Layer 2 of a small transformer language model trained on English Wikipedia (9 layers, counted from 0, width 96). Numbers have three digits each and are written without spaces.
A neuron adds its activation times its output weights to the MLP's output. To switch it off is to set its activation to zero at one token and run the rest of the model.
A neuron's activation on a vector x is GELU(weights . x + bias), where the dot is the dot product.

Input weights of the MLP neurons that the questions are about. A number n stands for (n - 500) times 0.0034.
n4 (bias -0.009): 546589516640716508360602414336615355572811463488701337230492354784560388664743496357296378583517395516411384527254690390516376269547656684450181654566477400538588364585584478332512496293319532450621597419516423500517710423524500484201332709496635690521365609461520508391771496524620553528
n20 (bias -0.020): 387602626508379757583647445457593553376314653431452452591424379706571519445591438696371602448411621425517803580641496679551571360572600470438376515489478597370601322466728314394473463383283270597228566466586547353576530540275723492474438245609457424519457539341553531461514979607377482443
n45 (bias -0.016): 478441715623528716308609456358504343570474649365642300625504254390356504782432592565676560346474608562728538624648662588351558525496707224380466354556540303491628238508478713504521364491472716480355580579554615837390384492257424554435210517616631341470665250615462210465376487545388743654
n51 (bias 0.018): 305310479748443491439353476804179366471569427483443615382458773574433556374537460526517269643427354625610668548563458724354454382393615346410157391604548711535467623529356406642891384402626621500526419319454488438655479548745585227390459642328432367166592535544470599591480271467801484567
n82 (bias 0.004): 647475438641572422316410512513418436408431576469308355646590503608378459366539467676472698599569408451578652524497574469476531651477422537585576386459377474568359382587401724494519622434482405597478494528427453529585611438512616707395509420328329388663786455535373528337491243425459477519
n92 (bias 0.011): 518408290772544543640633619733610318570558387596473438476595496586451511490493436595553314613281440591307569493477542525697681458664436542511396489651440257430643555602493462595489503365329426413435300246392497596801374594514636387469670601353490399482500639547246478515588431328537379609
n111 (bias -0.017): 379387448530472341477500571451661547261645353567539461440269613600706504546602395473577474447429569572580736318524729471327594515264611370713690449971455614283504422493504714486437579325567511420451395441637549519546627458453378694486475500582396671403572398692603451394429500504626547628
n171 (bias -0.003): 518762438451473368604717623607429722510370450618664386404717356560554514440467566432348379450423353510259496632558551438447381459620587646345440469464631396425364739645507720345493510562647435598321361624575457388536651432286608510697454548312480500448289457592583444429423458547605344428
n209 (bias -0.020): 331464477639368431348482553650380342432426625426734175768514536540779854202614504684395406580347491671789463360283722514267464495471565487547440654270344349296487444746547859526166294437394618517332587441504587543529455608576311191619434468314773335440675632600422388401378626567674386559
n277 (bias -0.008): 530471398321643412575559636664289511657496467394619296503547622458603518531573607265381403454713640454504441327473414511542599507272544479305551252442575585552511540255504692407463574404402486486651531500557456508689371531432635615367743593761370500595534407383226640746560382268459557554
n304 (bias -0.030): 454461489469443508456262314451489492434514462435327495468458550424497520562403532685520347397366569580470520567471406550505638453706432503275511681492484518393472562433708512511688349447503406383477554472630569561521403455401483472424511552425511575460561307463349392295660675514503526522
n367 (bias 0.017): 578652614718822688254581504561607784504243450428537648654605282418404556581520347561597622426230588367592478327610629551609371643233543604625273307628220599474321608504670683553530661482512709504375573344404432738345308584471726412410322471547440556496574643292744526609399301451412690441

Output weights of the MLP neurons that the questions are about. A number n stands for (n - 500) times 0.0015.
n4: 432568471328291419696453518813350690412184394458197675748383504227479605500130422742675562516541668296409682509683449680345730781363450343478639381576495609452411455483387410474514428532554414647522594718279551680468531679465457576751623200488337254531805593436570348609297569484535584434
n20: 519592537437549348468475456605460393566598520555398396382580596522510525670405482396551327575548470565489259526424326444574376668383172374507634542836646441683338646550275691496428349600637607406801445493380468496367316406747440483536637745660369598421592436372518546486489290350600591412
n45: 491500547611476480577321680552412805320448406341415509329592585609619571436370268315257614438611750450591572647691754397420281377561635301728384439399853248588525573475422349374539486566577500312346605610345541382574445334529589528385552735422214684546293441275663663587812618418648540479
n51: 684543455449669575531563411324920578484555445712512430525593360175488278714465617448326627485638563560416344488319547343734471623534513544676732682422417295452549592623567551331398385479397659504298627442521583560648512335095543543764262392378398435701513539639399372371624598451404551369
n82: 569565513301452531555390705670631637475596551644548662315460482401483612597445658545519289260487376514444303564489568464451351385482496531479576574568533493474504522472740472462456403452550383503592405349562562015463597623472336449590357713540766645682248599599489259577582574576497564486
n92: 652575569451583233632383365728504375411492479563541385459441453407305639531320358652592508504533496320603727341400504567521422496569536584465345621657639493589390293511416708564484585320401659764454160476460288565674539600539338419546560464409434581435675755673345276689565419515359291660
n111: 366385627476415459534612360564359477616420381570388400661220390374683427507527392318508720493493579507666702546657493654340479405536598394415600642750237610465567464462428466578438446471536346638497491504165606401427468465584554587562557396762349714358533577471601529458430573471689527553
n171: 470581503319567369475418504599504540658500585597518563412371400379451435530620344554673530360355658641757440342522586702453596443287473437308590695539553601570518429328639475450534468569649568528536366507477771604595545467595156486514616388240445449347742359405445385653650623500335268290
n209: 559357633396408422906468248216476443667619385775265490490545534557306349461408528346408755221612583345279482881599490422495404609431599449706865530601857364535548778477495227661898822445630305482386526447451551615500669538386348541449349418629486557307390450244562515405495191504519783452
n277: 760615594595427455500315446348305430223429513579674430696418628511384611675517354592419547500486582571294590774697389496305377711493478547707449515458382428497257456433607570399477606576624451576633423580478318602395551496522430469213396595601442460554591383292522474539617236419670472630
n304: 511252464500459538657442447520542464602467450590558801551557525588543462347554385652251393526570322614354581472538451522343528294610434534794489463473597450333390778655315449435647638481332421365444459778504353600610536559482629305413486500539387465490382577507539474675696393411410780454
n367: 566509534369148302663368641469436199541595610573487426391275578787401635472597815522359551648676411621576614477347635444442628405774557480257769543176612439595752351504313173346490178376588318413645435758584465295481634383518276747728552537589436555509624456712309257464595590436571382591

Each question names a token from some text and the token that comes next. It shows the vector x that enters the MLP there. A number n stands for (n - 500) times 0.007.

Then comes g, the gradient of the next token's log-probability with respect to the MLP's output, scaled to length 1. A neuron's effect is roughly proportional to its activation times (output weights . g). A number n stands for (n - 500) times 0.00089.

" |", then " Pi"
x: 307491439583461349477531592349505769581543589657720755474374377423446684400596491478453365136350471527546673381367190344464731429416601535585419455501719291799401322636736205700536378538564625540561507587477156334456624469437680383481682552448699450664669405424405483292471545457499615579
g: 400610705652325374550529483459462625452352575439375609540503403457728401635403644526444525590564488672404674622580385622547693421385296234716547351447546548444458417531567660447510591319452534570495289384324478287488524380541415726439508280662440483678565364660593515389603450447384594597
Which neuron, switched off, lowers the next token's probability most? n4

" Pro", then "fe"
x: 285522433520512372509568572297543627678533471684723784441428407343386672332650486374548423219321515492551739408367352375483830443405490554670375374529759340844468187553647342693494392657572556510561443429432223349660570441415616458549681512517626423670808351409361611316303493510476443566
g: 471437434548339440432530547524473603561576377705488434528365363252479431425451229641720520752575655444469425646531378317437593535587661620656483592403538459491436489461683403500233355368585302680550333510509507664526352639241583274547630551597456529620465586642614579575601374452498452478
Which neuron, switched off, lowers the next token's probability most? n92

" and", then " the"
x: 261518451481464319448518616305528711609584590654804783445406453420326692351573549549515336149328494533469745481441254340524749454364553509610556466457608315732480250645674253598563315605562553482605512571432198262442675496359625417655705561437672430662688389398427518332440576410546611448
g: 467444493395282660421464561379530461662493467649588566402809531734532275541271438522500338437411473293409609513660461490604571478541430550612556580495310327433368465564335445436742691529561461401542384814559442536470587423525726350320638562408449428533623327553501603474549415611654403472
Which neuron, switched off, lowers the next token's probability most? n304

" (", then "2"
x: 251520411502431332493522604263588716581545635648787825408449446411297765387629446412440353139348422470513644322396296335465733426475672577602425560474781356746458256588707212676526463541563594552484497608418232343502644491479599444558615551417669435657721398396455515413445512443486556488
g: 495684531614506503342536354625513580509311436729544328535456381447536370174716445584576528478442646602559506390432561473362459283547588549555604411527658594685314616553517568567484506237463471486445673255565476631495439419536278486510292610432651837465477498556388513508545625526547430313
Which neuron, switched off, lowers the next token's probability most? n171

" Institute", then " of"
x: 310585311574447379400609627345543617594501626722732816474366360457367645408647555450480437215224407395510702475383246408512681412399558582649389406513672364772606252568661283728497311573539700494501431443502158394542609516490580447687496599517536394718767362291415707369395517538425465590
g: 424547666529433270559610508380379508315370542533309462595506374223521381453477460716478603366463879366354579532471525447695487675469503499277358556531611666403524450415604492403443529518529459473540401440543607267507659634546359537659469775411621466473728516441534649597501476349566438610
Which neuron, switched off, lowers the next token's probability most? n92

"n", then " Comb"
x: 328564400485445345361519451365525706581588629673750827418354404443345693485675472567446487196304492540481773400417390281417742421457697555659347377445541355808353256616693237707537394545549580500651514539436175319488584456468583465582693579365576454635743427341405534323478657423491511591
g: 403568719489484601557439656390533647508407766610369430569371459692492553523459532532399593468422353629368477613490407631521619568445493785469375639342591487383488476686543790314450700406403598374497146627324498388360679500321419534414387353447648548524491479577459439451529400420579433576
Which neuron, switched off, raises the next token's probability most? n20

"gun", then " to"
x: 422565425606513298315443515252524730596526621709818785479390455416377635470700524486457474269232496493490729369393358382454681432386485496471556392440595264778374213613681312667511429616552678507626441506347103386585604388519649498531706505593576419632742435240386507359461537554529604586
g: 542408525467387294658633595547441450729410431525633510477459609438579521641705474491514589735596479376679482546538472289439722513446511513735470606306553562482603445726419477446248545477663435421570339592425322574474359463494392453260636288569384499610351338477651646467503484361645303427
Which neuron, switched off, raises the next token's probability most? n82

" team", then " in"
x: 317566400517370349420558568339534567651526653563780815473378505359460661374638518475421410248228428506529728385394277367504654438383667480680424423516661421904489263624685312687458336569549688503466457420419105457528518450401681438627676555415690475678674397328397585383380538462489519671
g: 537686490492329502556470394505649369450759547537622394500547614707455308382551547368615348480588515593723538531735390353189352584548351618437468615484607312538516498401485334419419592432348546453342503502694339541612693526472592388537407441559754407477435356281459508506565606645479668487
Which neuron, switched off, lowers the next token's probability most? n209

"-", then "up"
x: 236508397497521278469524555301508739547583638630718932426425378303401710384647503486483367176355465481487799378385304355500676413498577455603403492495685325817387278646640293693588414543542675530521498608474257277522527433413680383564675550424645394597698423422385557359492511453521548585
g: 429441549670432271397652510761353428641463196560532384451439505526592502548621496439565350501397781531486579377530721478372405432639433671525617530696474316625640354466383604438616516513467557468341414594489431554625292427325604619273593420373502406616409676427463512633640393511389615598
Which neuron, switched off, lowers the next token's probability most? n304

"|", then " 1972"
x: 283443439542521334385525533384577737580615629652741761542365368345414621515611515505459368128310521495508693359419216485491742414396534480615394438477684275853421349605694241701534367580534686479570550567515133355454616461420638343423659582410660440649717449473400521300450528510513555547
g: 447355584451411533589604335531353730669435543510300419454512547606448569474447559628665623319562524501195421452420413713577578511465581518530398659517430402528489529332653671635519479454383673355345535667464711444677547435325379581308580531450571527626590547586353243337601283374655478538
Which neuron, switched off, lowers the next token's probability most? n51

" Runner", then "-"
x: 329622406575493224422645614458592668621542588550834738424442366342412615360686481464357365226196529467470729352411337382554697430422457447578544457530675321755460324743576294754463431519631680435410444523550122383483613409508559410486658583410672462605817445379429608343300537545484597541
g: 413423542507310340300447455481557618483427589626245603510510465275586541509378433543678332533529801560521588410595431533426484470545548383574522314280481359710462513496303466583785512676568615585520590596538719404479402484528498397554798375385484397504400791607417448473568477464346478592
Which neuron, switched off, lowers the next token's probability most? n171

" |", then "\n"
x: 303495476552502353477516586355529783578510598689688733482369377421405695410596514499448378117379467530553647388356166358463742444398602526591406426525712288779422341645760189698525376557574620513560505609481139307450629474453632389471686570455685455645669432409416484328491533448471601581
g: 636489571614818572416619396616537348460512476702422403447520557534613434702449432507403333325561483504565349362631388347345743695407637383656367427675527482612434661507458413703638452414482600495463520518480452662314463489357618357376377394535428389604453418694489308588409310470501661635
Which neuron, switched off, lowers the next token's probability most? n304

"s", then " |"
x: 345577438516518311472501444362487648610576616638778788400410457352317744337583628513406431171297570559516793400428321312398686396455637625662361414487634365748371251605694236650529351551516692469539548569355124383507642448366615451591615612464610411638745395387487599369482537403525564562
g: 582444468594546451378581679568667384584565391583688465313596652440667554541504567281575396443574356687653274464459347598380523490569516518709512444646552459543473477540451433707688521689413496647567440422601121739319475570453507405565396369567442415415529277516359495573452344345413557400
Which neuron, switched off, raises the next token's probability most? n4

" Sch", then "ule"
x: 339512445520457245374658580371458661581528608713750810339434487348406636357692495300418431143362476497512743369444317389497734481448586597683418425509702409740580206689624362768475448628638535502525455449449236321504640400476554456529673511447531392736784344396287592321438575542438465475
g: 480543447649778590427343433641361683273481419816576464427272542605509572378515619500587469378556306704533628454445610584392297306619557615542712479745455512454595479360435453550617438543242386410497622344574529504565378454412578597449487362647311463426394539487515551525446688483455388540
Which neuron, switched off, lowers the next token's probability most? n111

" |", then " 5"
x: 298490472524472342483506607345522776562542629658699776478361360433416702413561525537454402107392456508570656376359188349476737451404605523596407397519718299770404337625742195686516418529573634469553504583489149321477628492444651386477662582450704470673654437386410490326489539431471628574
g: 457679512747479621370581550553661417438431378648697467654405678547499383153521360240412582485519520387589433438487455553507419433171499594522666471466574541407331579474576369620758535288345493567406441443622350462577637680503407474581535330449504498478662448413514631713430591578465481507
Which neuron, switched off, raises the next token's probability most? n20

" rate", then " was"
x: 346588384547385365343521544365535623672523560676732850471434414402334630371629591426414370127169553400452755384403293499519708473355621499575464407549660347803439312589710273680498398533527665495561376540542122428652597525480585499633558566516696434560672321316406649407371516554524611505
g: 406534634607453436602409499476514594657581587413369313486345658640482502500431439530363491472556460431460434535487440714578449506473675488441639462451577587704448462550337587661472224298498256416436604605457569334453525493570290577651573488532797561323553648609416554604534686185298299592
Which neuron, switched off, lowers the next token's probability most? n367

"AC", then "."
x: 305552325458534306348473492354618703575540551557753824403365437409374638491614462480416510245227416493615705389374358386559868433330561512618410420540633427889519302602744232687453302657593660463578467513444180420449662404504639494531554564546634466617687489393339597275373526447483493553
g: 412488405606617652318474196462487568683492581566345511493392571689526435250289552674329442516350690523633354455512557412381576517646496202614365316500482500631539519597606483557524650363584592363578438431432341574453415708448328563526361461554588787544420544553327628527576568561583561510
Which neuron, switched off, raises the next token's probability most? n367

" Pal", then "mas"
x: 314530384502499303415566573296533743513534564681675855409398395399370644396667467296515471202272445474525706358371350475503850488438512510654469396412635351803561236623602337664544394655698552514452528418507147356479744424525516588525642575515618489610752382388234554360373571459518526549
g: 360478717492469431581469411553808578425518617485359716416775608454645608412487535619385371560646431446170569422350500521463468526573362543550477684331570320447350475392430576450359471471442535638549464375629446656644448240489519599417534484502545397544421449513512630605354247608705686485
Which neuron, switched off, raises the next token's probability most? n111

"unn", then "ers"
x: 407537404660488287312463598448477738654509641591807815440399450390304593409582508407448539239285487453449726414466283324524633447423545495565567431441658395810471259677677323711611320629612595521519450426420111285581656515516557465484617414475534420648808403312284534320494577455548681558
g: 450622556485393751480617398604589282650594463288588479395623433547470443612561457611362571559481377517452543351653399418715584355274398432583464373496390516407553464651599555538421296512621451578631432699573548626401389333426586428589554452527424774505350710675457628298584390585232423421
Which neuron, switched off, lowers the next token's probability most? n51